Layer 5 of a small transformer language model trained on English Wikipedia (9 layers, counted from 0, width 128).
A neuron adds its activation times its output weights to the MLP's output. To switch it off is to set its activation to zero at one token and run the rest of the model.

Output weights of the MLP neurons that the questions are about. A number n stands for n times 0.0062.
n18: -3 2 -12 -31 32 12 -44 -14 14 -41 10 6 -11 -17 9 33 -16 11 26 -6 -5 -4 -36 21 14 13 -28 -40 -26 -9 -14 0 -13 -5 1 -10 14 -15 17 -51 -10 -37 -28 0 8 1 -26 27 17 -6 -10 22 14 2 -10 9 -6 -7 -10 6 -1 -7 16 22 -1 -11 21 23 23 2 2 15 0 9 -13 8 -9 -10 33 18 20 -1 -42 12 28 -4 -6 19 4 -4 -6 2 25 11 17 20 -6 24 -21 -21 29 -5 -17 26 -11 25 13 -26 -11 9 -13 1 -14 -24 -40 -8 -8 22 22 -14 8 23 20 34 26 12 -24 -3
n40: -33 18 -4 -27 -11 -10 -2 0 13 18 -1 42 -24 16 4 37 6 -10 -3 31 27 5 -21 4 -6 -25 -8 -5 1 9 19 -12 0 -4 -10 -29 -14 -13 -1 3 52 6 -20 -32 -18 27 -22 -10 -26 2 0 35 3 15 -26 0 -18 -6 -25 48 -9 -3 -25 6 11 11 22 4 2 12 -1 -20 -16 4 20 4 -29 -10 33 10 5 -28 -2 -4 12 -24 -18 3 -6 -23 -10 15 -11 -10 9 -10 5 -19 -8 25 -4 17 11 -18 29 0 6 23 -7 -5 -26 -7 17 -3 2 -10 4 -31 4 5 17 20 15 15 10 -30 17 15
n43: 5 6 -2 -12 -3 17 26 0 10 2 24 -17 8 -18 -27 9 10 -10 2 -7 -26 -15 20 18 12 24 -2 40 -34 -22 0 -21 18 -2 1 2 -9 18 19 41 82 -25 1 10 -33 24 -11 -52 -3 -12 -42 -18 12 13 -21 7 18 -8 -17 -31 23 7 -15 -22 9 -10 39 20 5 13 -4 14 11 -5 20 16 -13 -25 12 -1 -41 1 40 10 -16 17 -27 35 29 -3 -25 -25 -13 -26 -1 23 -3 -1 -7 18 10 25 -5 8 -5 -8 -21 -1 7 0 -15 -7 25 -16 9 -7 4 -17 28 4 -31 10 -59 -37 24 -3 -7 22
n82: 25 -12 11 18 8 -27 9 -17 22 5 0 23 13 20 -18 4 -9 -6 12 26 -32 7 10 -22 2 12 -11 -14 -6 -15 8 4 -10 19 -2 -17 57 -5 -18 44 -10 22 17 32 1 -1 29 -11 -18 -24 -2 19 -25 -33 8 -14 22 4 3 -23 33 -25 -15 -40 -4 -36 14 -7 3 17 9 -9 -2 12 -8 39 2 -34 -53 26 23 -11 -3 19 13 6 -14 -36 20 -3 -20 -10 8 15 21 -19 -5 -17 55 8 5 -11 27 54 1 -17 -1 -1 2 -30 0 -5 13 -27 -5 4 3 -18 -29 -26 -9 14 15 7 -14 -8 -19 8
n88: 17 38 -6 23 -6 4 -20 10 13 40 -48 8 -5 -4 -34 -2 12 -14 -17 -1 20 11 6 14 2 -9 -55 -23 -1 19 22 7 5 18 -23 9 -5 6 -47 -9 31 16 14 -13 -13 94 19 17 -5 -6 -13 -16 17 -3 8 11 0 -28 14 -6 -4 16 7 -3 28 -19 5 -27 8 -19 15 4 -4 -8 -12 -25 1 5 39 1 -29 1 -13 3 -18 -5 -33 13 -31 9 -10 -10 10 -11 47 -28 12 -9 -34 -12 -22 0 20 35 5 28 -42 -3 6 21 -22 0 -18 -26 -7 -18 22 8 -8 21 34 -12 17 -10 -25 -7 23 -11
n115: 13 49 27 16 3 -19 -8 1 -12 -7 -7 21 -6 6 7 -11 -8 -20 -12 16 15 3 -14 -28 -19 -15 -8 -30 4 15 -4 -6 -37 18 -31 -20 29 -9 -17 3 22 15 -17 6 -2 12 -4 26 -22 -9 -20 -26 -11 1 17 1 23 11 -28 -5 40 -21 8 -3 29 -1 18 7 -9 9 32 -44 -15 25 8 5 7 12 26 6 -20 -22 -5 28 -25 -12 9 -4 0 -3 7 1 -20 -7 2 18 16 6 -6 26 -10 3 -43 -23 9 7 23 0 -34 -10 28 -7 -22 23 6 9 35 25 -1 -10 -12 -7 -7 -14 -7 -16 -8 33
n268: -2 -1 23 -12 -14 1 3 -31 -26 14 -19 36 -3 3 18 15 3 -22 -24 -3 5 30 36 9 28 -34 -27 -45 -4 -1 3 13 13 -42 31 25 -47 -27 -5 -20 -45 -21 -16 -8 -26 13 1 14 13 0 -4 7 35 -17 19 39 5 17 3 -11 -15 17 37 15 4 24 2 39 9 19 10 3 -12 -13 -19 13 40 -8 33 -20 37 -1 -9 -10 5 30 21 7 -3 -2 -1 16 -22 21 5 -56 -36 8 -1 29 -30 4 -30 -41 -23 2 -10 37 18 -13 1 -2 24 4 -1 -51 10 -11 -19 -6 -21 -4 10 25 -8 -10 14 -11
n299: 8 -20 -14 1 4 14 -5 -36 -28 32 -27 5 23 -3 29 24 -25 17 -8 23 -16 -10 5 9 -6 -10 8 -5 13 -8 16 12 22 11 24 -31 -4 -1 2 -2 7 2 -24 7 17 22 0 -21 -34 -11 -13 -10 -4 32 23 39 -43 10 9 29 21 25 -35 -9 12 -32 -8 -42 -12 -13 -31 -14 -28 -37 16 -11 20 -8 8 -16 22 6 41 -19 8 10 6 28 -6 -42 -25 -2 13 14 11 -19 16 36 14 -20 -4 -9 -9 -6 19 -2 4 43 -2 10 31 -7 -21 5 1 8 -5 13 -30 34 8 -13 17 -6 14 -39 -10 -9
n328: -3 3 5 -17 33 -12 -25 15 14 -1 14 15 9 -18 5 2 -20 39 3 -24 26 2 -1 11 -2 -17 23 16 -4 -28 -10 -4 -1 3 -16 -18 37 -2 -3 -2 29 -12 -11 4 35 23 -69 -1 5 -37 -22 -34 -25 -15 -4 15 24 5 -20 -22 -4 24 4 14 -10 -28 10 16 16 -24 -27 -26 -39 16 1 5 4 -16 26 6 6 2 1 -18 11 30 18 -25 36 -25 -4 -3 10 34 -2 1 -19 16 -39 1 -12 -20 34 13 5 -21 -12 -2 -2 27 43 12 -4 -12 -21 5 29 -47 -32 38 9 5 46 26 12 -6 -12 -7
n329: -11 2 -13 47 -42 -18 -10 16 -27 -3 -10 -36 -39 33 -29 -17 23 26 -41 5 -25 -8 1 -41 -1 32 -6 -1 -5 30 -10 32 20 28 14 -24 0 31 -24 14 39 38 25 0 -8 -23 -4 19 -20 -16 18 2 -16 -25 13 27 0 7 26 -12 -6 44 15 -20 -31 0 18 20 -32 23 -23 19 -18 4 -37 -1 -1 5 -14 -12 -8 42 3 6 30 -31 -32 18 -6 -7 24 -34 16 18 -27 7 13 22 25 -39 -4 20 8 5 7 -37 4 16 9 3 -46 26 19 4 3 6 7 12 -14 8 -38 21 -15 -4 1 9 1 -12
n359: -12 6 28 24 13 26 -24 17 -24 25 17 -5 19 -10 -7 -24 5 -5 -17 -28 -5 -33 45 -2 5 -5 -1 -5 -1 -23 22 -5 -4 -1 -26 23 40 22 35 -12 3 -20 76 -1 3 13 -3 -22 22 -20 -9 -21 2 -29 -5 1 -17 -22 38 -33 12 21 -12 -1 13 2 1 22 14 60 14 30 35 -27 -8 -22 9 -3 -9 29 -41 10 8 -10 21 -7 36 4 40 4 -11 0 -10 -7 -11 -11 -27 -42 -17 -4 -13 -19 56 1 10 -65 23 1 -36 -25 -13 -29 -5 3 -10 -47 -13 31 15 -14 -1 4 9 26 -6 -19 -15 5
n372: 3 1 -12 19 -19 8 -4 42 10 6 14 -22 34 4 20 1 -39 -22 -5 -22 -36 1 -11 -3 -26 0 18 9 1 -5 1 -8 5 15 -17 20 -32 -38 -13 -6 32 11 46 -1 -28 -13 -41 -13 -10 -25 19 -3 30 -17 -2 38 -30 20 4 17 26 -40 -47 -8 -35 -6 14 -9 -26 9 -20 -11 -19 48 17 -7 22 11 -8 -1 -5 11 30 -6 10 -22 18 -10 -25 13 -4 0 8 2 34 10 -10 -24 0 0 -10 -5 26 -4 13 7 23 11 -19 5 17 8 -16 4 25 -2 -12 7 1 -1 32 16 -9 1 6 -7 18 3
n373: -18 -33 -11 18 10 13 28 7 -7 7 -3 -10 -1 33 1 9 -50 25 10 25 31 17 8 -11 -7 21 30 -27 -2 -17 9 -15 18 42 22 -23 -46 -17 -20 7 9 -30 6 -2 -23 8 -14 18 -7 -11 -16 25 -24 -16 -10 72 -15 -8 49 1 -1 -39 -21 13 -17 -2 4 1 21 8 -31 24 36 -1 22 13 -40 18 -8 4 -6 6 14 15 -17 7 16 15 3 -11 -25 -14 8 -1 1 4 23 -18 10 2 4 9 30 -15 -5 17 -63 16 -13 1 6 0 -37 -4 1 4 -5 -28 28 -33 4 -15 7 -15 10 -17 -8 -19
n429: 2 -14 15 -4 30 9 -15 -8 -36 -38 18 41 -16 1 -14 38 -44 14 22 10 22 -17 -4 15 41 25 -6 17 5 5 -27 -20 -28 -14 -3 14 12 0 -13 -27 12 15 -52 -1 37 28 -25 6 -2 -62 -18 8 -9 -71 -8 -11 -13 15 2 7 24 5 24 8 5 -26 -26 -7 -43 9 15 5 -25 5 -4 5 21 -19 2 -24 4 12 -12 13 -11 -20 6 9 -5 -3 -23 22 10 -8 41 -20 18 -8 -10 23 -45 -14 15 10 10 9 -3 17 14 8 18 8 8 -4 5 20 -11 1 46 -4 -3 29 25 -2 -29 -17 -1 -13
n437: 19 5 3 51 -8 46 -17 -35 -13 -26 -25 12 23 -8 8 -8 -41 29 10 -26 -43 -28 17 33 1 -16 -23 5 9 -5 9 -8 -36 24 40 48 -50 -47 -27 15 25 28 -42 1 -15 26 -3 4 43 4 32 -3 -15 -42 7 -8 -4 12 9 -29 -15 -3 5 -50 -22 4 -27 -29 10 11 -1 5 -5 44 -56 5 10 -8 -2 39 9 -20 38 -14 -19 -5 10 24 0 -14 -7 42 10 -21 -9 -15 39 25 16 6 -8 11 10 -28 38 -22 0 -23 20 0 -21 21 4 10 -6 -29 -10 -10 -8 11 39 1 24 31 -12 -18 4 20
n449: 25 29 -9 0 23 -29 -18 -1 40 25 -9 22 31 -20 -5 -1 -59 -5 -22 -23 -7 -14 24 1 -6 19 -4 28 6 -14 5 25 13 25 21 28 -4 -25 33 11 4 14 -5 -16 24 8 2 0 -4 -15 2 -13 6 -17 -19 -13 -4 -26 -19 -9 -4 21 -9 -30 -4 49 1 1 0 30 25 -2 -24 -8 -29 3 32 4 39 -31 13 -22 47 -12 -9 -35 -20 -20 -9 -14 2 13 8 11 -4 16 30 -24 -42 11 -27 20 -23 8 -15 -12 -18 4 -30 8 0 -11 -20 4 0 2 1 2 -15 15 3 -8 -4 -10 5 6 23 12

Each question names a token from some text and the token that comes next. It shows the activations a of the neurons there, in the order above. A number n stands for n times 0.03.

Then comes g, the gradient of the next token's log-probability with respect to the MLP's output, scaled to length 1. A neuron's effect is roughly proportional to its activation times (output weights . g). A number n stands for n times 0.0039.

"ary", then " in"
a: 0 13 0 -6 -5 0 -3 -3 -4 -4 0 0 -2 -4 -5 9
g: -1 -22 -21 -23 -30 -26 18 21 3 27 -5 5 -6 -14 -26 -26 -25 -8 27 -20 8 -34 17 17 14 54 11 -11 27 8 55 54 17 6 18 -25 15 -27 -17 14 5 -10 -12 -61 -35 8 -1 -20 -23 -8 0 25 -8 -23 2 -3 26 -46 -8 -30 -7 -18 13 -3 -35 -10 8 10 34 -38 15 15 -32 23 15 19 -14 -24 45 12 22 -14 -8 5 17 35 -5 18 0 -2 9 26 -5 -14 1 -33 -3 -45 -22 -34 -17 9 33 -12 -7 2 -1 8 35 -12 -5 31 25 -34 4 13 22 -17 10 42 1 36 20 32 -18 -14 17 -33
Which neuron, switched off, lowers the next token's probability most? n40

" ", then "s"
a: -1 -1 -1 -1 -3 -4 -4 0 -3 -1 -2 -2 -1 0 -1 -5
g: 30 -9 10 -17 31 48 -18 11 -18 -32 -35 17 10 -35 -14 -38 -10 16 40 14 38 -18 17 -9 -12 18 24 -4 7 -46 -2 7 27 -17 18 19 21 -8 -36 9 -12 52 -18 7 1 43 -20 -12 -18 38 -16 4 56 24 -9 -35 -8 -27 -27 -50 -20 -1 31 16 -6 20 -48 19 1 -10 38 21 -1 23 4 -9 -27 -1 -12 -3 3 0 10 3 -17 -3 3 -56 -22 -28 30 26 20 5 -14 4 5 17 19 12 35 0 -11 2 0 -3 11 -18 -5 24 -49 8 -33 -13 9 -16 11 -8 -42 25 8 -8 -8 -7 2 -20 -6 35
Which neuron, switched off, raises the next token's probability most? n449

" |", then "\n"
a: -5 -5 -6 38 6 -5 -5 -1 -2 -3 -4 -5 -4 83 0 -1
g: -22 -23 -33 -54 3 -1 2 10 54 0 -13 16 4 1 -8 -45 -50 36 19 -24 17 24 21 -3 -11 30 25 38 2 9 9 -14 13 8 -12 -64 20 -10 -14 35 -7 -9 27 -9 31 20 20 26 0 -10 -25 48 13 -21 49 -10 15 8 -35 5 -26 6 -35 -11 14 21 27 -15 22 50 -8 5 -3 11 -15 26 0 5 -18 40 -52 -13 -26 -10 -23 -1 5 -1 -32 27 4 3 -12 7 25 -15 -37 -27 8 -21 -45 12 -40 16 9 -2 1 16 17 -35 -10 21 0 3 1 1 0 -13 22 -17 -15 14 10 -25 14 7 -2 10
Which neuron, switched off, lowers the next token's probability most? n82

"|", then " Year"
a: -4 -5 8 22 2 -5 -4 -4 -5 -2 0 -5 -2 17 -2 -3
g: -3 27 47 -6 20 19 -15 -27 1 6 -49 -14 -49 -41 -3 25 -19 -10 -10 -44 -8 7 -19 -3 11 6 -10 21 -4 23 55 -11 -37 -2 17 -46 -26 -50 17 23 10 -46 31 -37 -4 -7 -23 -6 14 4 33 -1 -12 -8 -16 25 3 16 25 24 26 15 -3 4 -19 -5 -23 -27 -24 21 4 48 9 15 6 -1 -1 41 3 6 -9 11 -16 -23 -7 5 -45 -16 -19 38 24 -26 14 31 -18 25 26 -32 -17 -9 -7 12 24 6 13 -6 -12 -29 -19 11 -1 3 -20 22 31 9 36 19 -8 0 7 19 25 15 -15 42 -38 -18
Which neuron, switched off, raises the next token's probability most? n82

"s", then " known"
a: -3 8 0 -5 1 -5 -5 -6 -1 -6 -5 -4 0 -6 0 -6
g: -16 -8 -35 43 -17 15 0 35 -42 -34 4 -23 -1 24 27 -28 28 14 36 2 26 -16 -24 -7 30 35 10 -12 18 14 -25 -15 7 12 -5 12 -8 11 -8 9 -10 -20 -23 12 5 -7 17 -20 -17 30 16 -26 -2 3 -33 5 -52 -23 -21 3 -17 5 10 -24 -13 4 9 7 10 14 -2 -7 -28 7 34 -28 47 34 16 -2 -32 19 1 14 -16 -26 -9 10 -38 11 32 -3 12 -7 -1 66 20 -11 20 14 6 4 3 -30 8 -28 -19 -41 -22 15 -12 21 -5 -34 -28 78 20 -15 -6 -18 -25 39 -25 -6 -11 -6 29 33
Which neuron, switched off, lowers the next token's probability most? n268

"d", then "r"
a: -3 -3 -2 0 -4 -2 0 -5 0 -1 -4 -4 -1 -1 -3 -2
g: 20 -18 12 9 34 26 -8 -23 -39 22 -22 -9 -15 -29 61 4 -11 1 18 25 -9 -13 26 7 31 -6 33 1 25 4 -32 -6 28 3 -5 12 -23 14 -6 3 11 13 2 7 9 6 24 -12 37 -15 -10 4 17 14 13 49 -33 10 21 -17 -19 12 -31 29 12 11 -18 -32 3 -24 -14 -17 6 -54 -19 27 -29 -17 21 7 26 -5 23 -25 -46 8 -7 -2 5 -9 30 -9 -54 -64 3 12 25 -20 -7 30 -27 -22 -8 17 7 6 -19 -44 -2 2 -27 15 -23 -50 1 52 23 6 4 0 -9 -1 -15 30 -25 9 37 2
Which neuron, switched off, raises the next token's probability most? n299

"ball", then "==="
a: -5 -2 -2 -2 32 0 3 -3 0 -4 0 -1 0 -5 -5 7
g: -12 35 -19 -4 9 37 -13 -5 21 44 0 -14 1 -3 7 -16 -23 -12 -30 -11 -21 -35 17 8 37 -9 -17 -21 6 -43 30 -54 -5 10 -8 -31 -4 14 2 -20 3 -30 -2 28 18 36 26 18 -6 -31 8 30 -10 -7 -18 31 8 -33 25 14 -8 31 -4 -31 6 43 -29 -25 -17 -15 -11 -12 1 9 -4 -13 -17 -38 17 38 7 12 -18 7 19 -6 -35 69 2 -15 36 20 -3 8 -24 9 -6 -42 -17 -16 -38 4 1 14 -19 45 -17 23 44 -18 -11 -30 34 30 -3 -14 40 -5 -5 -15 12 20 -8 25 17 18 -22 -2
Which neuron, switched off, lowers the next token's probability most? n88

" |", then " Me"
a: -4 -3 6 8 22 -4 -5 -2 -1 -5 -3 -5 -2 20 -1 -3
g: 26 1 -3 11 -8 10 -11 -16 -16 34 0 19 -2 22 12 -2 5 -38 -4 19 25 19 10 35 35 -36 -30 -28 -39 -30 18 -1 -31 8 -27 -5 -28 -3 27 -22 -7 -18 -2 -30 -54 14 7 3 -41 5 23 -7 33 25 -5 0 -22 -26 -25 -4 -31 10 12 -8 7 1 -34 47 -15 25 39 -23 2 16 10 13 33 38 -11 -3 -3 -14 24 -13 31 0 9 21 16 14 -36 1 36 -15 4 -31 -23 -27 10 -3 -39 41 27 -5 -31 -26 1 11 -41 3 -4 10 2 49 -12 31 26 -14 -37 50 0 5 1 11 9 -33 29 -12
Which neuron, switched off, raises the next token's probability most? n268

"mp", then "ian"
a: -5 -5 -1 -4 -6 -6 -1 -5 -6 -2 -3 -5 0 -2 -2 -2
g: -15 -13 -8 -8 -12 70 -27 -10 33 -1 39 21 41 1 -12 -5 -2 49 9 29 -13 -30 -11 20 -51 -27 -15 9 -12 -5 -8 26 33 6 13 -5 -6 -9 33 -6 -15 -20 -26 26 1 -2 -23 -82 1 26 -8 12 -10 12 17 -22 26 -16 26 -19 -27 13 -23 -2 -31 19 -4 -48 0 21 -11 26 10 26 11 32 -6 42 -10 32 19 -11 -4 -6 -30 35 -30 -45 -26 -26 2 3 -34 3 24 3 5 13 12 17 13 4 -20 -3 -3 33 29 14 9 1 11 -13 -17 -6 -20 29 4 -44 -5 -8 -12 0 -35 14 6 0 11 -11
Which neuron, switched off, lowers the next token's probability most? n88

"t", then "."
a: -4 -2 0 -5 -6 -4 -1 0 0 -2 -1 -5 0 58 -4 0
g: -21 -7 -18 -11 -15 -8 -20 10 18 -9 15 -9 4 22 34 11 -2 -36 -2 -29 -17 11 -14 -24 -8 -31 -1 17 42 26 -1 25 -55 31 1 10 -51 21 -28 -5 6 -12 -11 37 6 -14 9 10 -1 -76 9 -1 50 -24 -18 3 -10 4 74 39 7 33 10 -15 4 12 13 19 6 6 5 -7 -53 -2 -2 6 5 30 -5 -7 -2 11 1 38 -13 -52 23 12 0 11 -2 -39 -6 12 -14 -13 -5 -40 32 -6 -1 5 -4 10 16 23 -17 -15 11 4 -4 11 20 -28 14 -20 -21 -24 19 -11 0 15 49 -6 -18 28 -48 19
Which neuron, switched off, lowers the next token's probability most? n429

" in", then " a"
a: 0 66 31 -5 0 -6 0 -3 95 3 -6 -6 -1 -5 -2 -5
g: 31 -23 -15 -22 -32 -25 -28 -5 37 -23 34 8 -8 8 6 5 8 34 10 17 24 10 18 4 -16 -8 -24 27 -60 -40 -8 16 32 -10 41 48 -10 4 18 -31 22 9 -6 44 4 -18 20 3 7 7 11 -6 -12 -10 -24 -15 -9 30 -45 7 -19 -5 19 -16 11 0 24 39 4 -2 19 -11 27 44 11 33 -22 -36 -60 1 -16 34 31 -3 0 13 6 -13 -15 -2 3 7 -20 -22 -16 33 -1 -6 -42 46 5 -2 -19 23 19 -21 11 15 23 3 -35 -29 5 5 -24 20 -28 -25 -7 -18 4 1 -5 -64 -2 -2 7 -10
Which neuron, switched off, lowers the next token's probability most? n43

"li", then "us"
a: 0 0 -1 -5 0 9 -3 11 -1 -5 0 0 -5 -1 -1 -4
g: 5 -17 -4 4 -27 23 -2 -7 7 8 20 12 -2 4 -38 -22 30 -60 20 -21 -6 1 -48 -7 31 -9 4 19 27 -10 -26 3 -4 41 12 -8 -2 -8 -11 -35 3 -6 -32 -7 7 -11 19 13 1 -5 5 -11 -4 -11 -15 -10 24 26 -26 -30 35 -2 -1 11 30 -3 27 -7 -4 -12 11 -14 6 -22 23 -51 2 0 -6 1 11 27 -6 9 28 31 -14 46 1 1 -24 19 20 -43 -14 14 22 6 -25 10 -27 0 32 29 11 3 -23 -49 -17 -25 -9 -17 -47 -43 16 -15 49 -11 42 -1 -22 41 28 61 46 -16 15 -19
Which neuron, switched off, raises the next token's probability most? n299

"s", then "ke"
a: -5 0 0 0 -2 -5 -1 -6 0 -2 31 -5 0 -3 0 18
g: 0 15 -6 -8 6 -6 -6 -61 17 27 17 -11 0 7 -3 -25 20 6 -7 -44 -1 -16 -8 -6 -30 -18 -6 20 -9 23 -33 38 -22 21 20 -18 8 3 -2 -44 -7 2 17 6 -23 -5 41 7 -5 15 40 2 18 -20 -10 40 19 -51 10 42 18 -24 12 -22 33 -5 -21 13 25 -3 26 -28 -11 6 -36 -15 6 -4 12 31 4 51 -32 -21 8 -14 3 0 -33 13 -36 -21 -21 25 18 -1 26 -22 23 -30 24 -24 -1 1 2 -34 39 -19 28 -14 0 24 22 -15 39 -52 -30 25 -1 -12 9 -8 21 58 -3 -2 -11 -21
Which neuron, switched off, lowers the next token's probability most? n359

" after", then " the"
a: 0 -6 6 -2 -6 -2 -4 -3 68 -1 -6 -5 0 13 -3 -2
g: 26 10 -16 -7 39 9 6 -10 -12 7 6 -6 -8 26 -5 1 -3 18 19 -2 -9 -19 -9 19 15 26 -17 -10 4 -3 1 -44 -23 -34 -31 7 2 20 -5 17 10 -10 5 -44 -1 38 -29 -22 15 -2 8 -4 32 1 65 18 -6 -50 -25 -13 -8 -18 -39 4 34 -5 5 -28 15 -21 -17 -4 -23 42 18 -16 7 -20 24 -58 4 -10 7 -14 17 -1 -55 -28 35 19 44 14 27 17 28 -8 19 9 14 -28 0 48 25 -7 16 10 -46 28 -63 1 -12 -15 19 21 -27 9 16 -2 8 17 8 -8 -12 5 -13 -45 5 24
Which neuron, switched off, lowers the next token's probability most? n328

"ia", then " Po"
a: -5 -6 0 18 -2 -3 -1 -4 -1 -1 -5 0 -5 -3 -2 25
g: 11 53 -18 41 -32 -3 11 -11 12 12 -11 -1 14 10 11 29 -2 22 6 7 -6 2 -47 29 -11 -12 -4 -26 30 24 -22 12 -9 -46 7 33 -13 17 -9 52 16 11 -8 11 -21 12 -31 -4 27 -20 21 -21 23 0 -28 -18 1 -27 -22 11 -41 -19 15 8 44 -11 -13 -40 15 -19 -19 -19 16 -2 7 -5 31 58 16 -26 -13 -10 6 19 -39 -3 -16 -26 -8 -16 4 10 -16 6 -5 22 21 -26 21 6 -10 -11 41 -10 -9 -13 21 -19 -28 15 10 -53 -42 34 58 -25 -27 -2 -35 -13 15 4 28 -8 -9 28 5 24
Which neuron, switched off, raises the next token's probability most? n82

".", then " |"
a: 0 -1 0 -3 -4 -3 -2 -5 -2 -1 -5 -5 -5 53 0 -5
g: -29 37 -46 4 36 -19 13 7 32 0 14 -15 -4 17 -12 -5 4 -10 27 -49 39 14 8 50 44 28 14 9 -10 -1 -6 -12 28 17 -33 -47 1 -21 7 -7 21 -16 -2 2 -8 15 13 12 33 3 8 -20 -20 12 9 67 24 -14 19 2 20 -2 -50 -18 -29 10 19 -15 17 4 -11 -33 -11 -8 9 8 -14 4 11 -32 3 41 -14 -29 -8 -29 -13 40 10 12 -24 0 -11 -22 -25 22 3 -6 9 -14 -5 20 -21 5 6 10 -10 10 60 -39 -4 7 -15 -25 -12 16 47 -33 -34 -20 35 -10 -16 -39 11 -7 -18 -24
Which neuron, switched off, raises the next token's probability most? n429

"E", then "S"
a: 0 -5 12 -1 -6 62 -5 -2 54 -1 -5 -1 -2 -1 5 -1
g: 15 35 37 17 -10 -10 6 31 36 23 21 19 -11 11 -14 20 -4 6 -46 -21 -16 16 26 -7 4 19 -28 -20 13 61 3 14 18 7 -13 6 -10 20 5 3 28 -64 21 15 1 12 5 4 -12 -3 9 -10 13 -4 -25 37 13 17 14 -30 23 -41 -21 1 0 10 44 -24 -38 -15 -3 -27 21 -32 -20 17 -2 -33 -6 -42 -25 -2 15 -24 -9 15 -10 -4 -11 15 14 21 -28 52 -9 -25 -18 8 8 22 -8 -6 -44 21 -26 0 -44 -5 2 -48 8 3 18 -12 31 -3 0 51 -37 -19 -5 15 -1 -26 22 24 1 -42
Which neuron, switched off, raises the next token's probability most? n328

" 2", then "'"
a: -2 -5 -5 -3 -2 -1 -1 -5 -1 -4 -3 -2 -6 -3 -4 -2
g: 15 -17 -1 -43 -7 -11 9 -14 9 21 -7 27 12 21 9 1 -16 -48 17 8 0 41 -23 -55 37 34 -2 26 -16 1 -14 0 -4 -14 -44 8 27 -33 20 -12 -46 1 -6 21 29 18 10 -21 2 6 19 14 7 7 5 7 -12 11 -47 0 -56 16 44 18 17 -2 1 39 -28 3 26 -14 1 26 -38 31 -25 10 -6 -19 -9 -15 3 -1 5 1 6 -81 20 -9 13 -21 16 -14 67 -18 -15 -38 -14 4 -18 18 -10 12 -17 7 -6 -11 28 22 -12 30 13 14 -23 6 -20 4 27 -19 -10 27 13 23 -17 -14 12 -14
Which neuron, switched off, lowers the next token's probability most? n299

"us", then ","
a: -6 -3 0 -5 -2 -4 -1 37 -3 -3 -3 -1 -6 -3 -1 -5
g: 18 11 -23 -57 4 -12 -9 0 -25 -31 30 1 28 13 -26 -40 -11 10 5 -17 6 -34 34 6 16 0 15 57 -2 -15 5 -5 -2 32 13 10 -9 -25 3 -11 6 -4 15 2 17 23 22 -25 -10 -56 15 6 -20 4 24 -24 8 22 20 -51 0 25 -32 -4 -9 -7 14 -46 -1 7 -10 49 -19 -18 46 2 -33 -28 -53 -10 4 9 14 5 27 40 15 25 17 20 -9 -31 17 14 4 -45 0 29 -31 15 -16 -6 2 -1 17 6 -15 35 31 -1 -26 45 -22 20 -12 18 27 -27 4 19 -13 12 -2 -5 18 -32 -22 -22
Which neuron, switched off, lowers the next token's probability most? n299

" along", then " with"
a: 0 -2 -1 -2 -3 -1 -2 8 58 -6 0 -5 59 -3 -1 2
g: -37 -21 -55 -10 -20 17 39 10 -4 36 1 -21 -26 9 -3 -9 21 11 -33 -46 14 -20 -6 1 7 5 -15 45 24 29 26 13 3 18 -14 1 9 11 -7 -34 20 -26 -11 35 -14 -10 9 26 28 -32 1 -23 -49 -11 7 -11 -11 -12 26 -1 14 -6 -40 11 -9 11 20 -29 -21 -21 -13 -46 7 -3 -36 1 -22 -5 -9 -7 -4 22 -16 -6 53 30 -11 2 -13 6 -40 29 -17 12 20 -27 9 47 22 53 38 -4 35 -3 -15 12 13 25 25 -2 20 3 -23 -4 -4 -20 9 -3 22 -22 42 17 -16 -20 34 -39 -11 18
Which neuron, switched off, lowers the next token's probability most? n373

" Car", then "ro"
a: 29 -6 0 0 -2 2 -2 -1 -5 -1 -2 -5 -6 0 -2 1
g: 14 -6 -8 11 27 34 -13 -16 -12 10 -28 20 -44 8 -16 -18 16 39 -17 13 -27 -31 -13 10 28 -28 7 -18 -4 -14 -18 -3 16 -58 3 34 -26 54 -19 -7 6 -12 -25 -11 15 25 5 -8 47 34 6 6 41 -14 32 11 -41 -43 8 10 30 -50 -1 31 30 3 -16 10 -3 -33 7 40 2 12 -34 3 10 -3 -25 22 15 10 11 -8 14 44 -7 12 32 -28 3 -26 0 -6 -42 6 -18 4 4 15 -37 20 -5 43 -22 7 14 4 8 -19 -36 -8 -23 -27 -1 28 -14 6 23 21 12 -28 -28 -6 1 19 -31 17
Which neuron, switched off, lowers the next token's probability most? n18

" Wa", then "y"
a: 51 7 -1 -1 -5 25 -1 -5 -2 -4 11 37 -1 -3 -4 -3
g: -2 11 -25 22 -2 -2 39 14 -35 35 12 9 -14 -13 28 -56 -18 4 16 -40 -17 -18 -15 -14 -13 -5 -1 62 -1 -31 -24 1 -3 20 -18 20 13 25 -13 -33 26 24 -3 -3 6 -8 -25 -35 -13 -10 -4 2 30 -41 -9 -18 -9 19 -9 8 1 11 9 1 21 7 10 0 9 -34 56 16 50 -8 27 12 -31 27 -15 14 -13 2 28 -16 28 -23 34 6 -3 -25 25 3 -33 -55 20 -18 -26 -25 -10 15 -5 22 20 12 -7 17 18 5 23 -7 34 -25 -18 2 -17 51 16 3 1 -74 14 -21 -8 2 -2 7 7 -15
Which neuron, switched off, lowers the next token's probability most? n372

"ed", then " two"
a: -5 -5 0 -3 16 -5 -1 -5 2 60 -4 -5 -6 0 0 -5
g: 4 -19 17 34 -39 26 6 -4 17 -8 -45 -24 6 -4 -16 18 9 17 -10 -10 -35 1 -66 40 6 28 24 -44 9 6 -19 -15 -3 -36 5 -23 9 20 41 3 -4 -23 12 11 -12 -18 -29 32 2 -28 9 6 41 -8 -6 -2 28 25 35 -3 28 2 3 -19 25 -34 -54 13 60 17 -13 39 31 -4 8 -35 -17 -18 -43 30 -29 17 1 -8 -9 -8 4 13 3 13 -7 10 47 -7 -17 16 1 18 10 9 22 11 7 -13 5 17 -45 -28 -12 -8 -46 -11 16 -24 -5 -13 4 28 41 -8 -16 -18 -5 1 -2 17 14 -22
Which neuron, switched off, lowers the next token's probability most? n329

" the", then " City"
a: -6 36 -5 -5 11 -5 -1 -6 30 -5 -5 -4 -4 0 75 -5
g: 1 -13 2 28 -18 0 -10 -5 -20 -25 -10 7 22 29 -32 -16 -10 14 -10 -20 -17 -5 -2 -18 15 22 -5 1 20 -12 -7 7 -28 -16 5 -21 12 18 20 36 -23 14 18 -21 6 -18 5 6 12 7 27 24 -20 -6 -41 3 11 -37 3 30 -34 3 40 20 24 -18 -23 -12 -7 10 47 25 -39 -8 25 11 -21 -42 -29 30 16 -3 37 0 -11 -10 12 36 -20 -13 -38 53 19 -23 22 -2 19 0 7 -1 35 27 -20 -10 -28 -5 61 21 27 38 -10 14 11 -25 -39 -73 -28 -30 -9 4 9 0 -17 -40 28 3 -2 17
Which neuron, switched off, lowers the next token's probability most? n437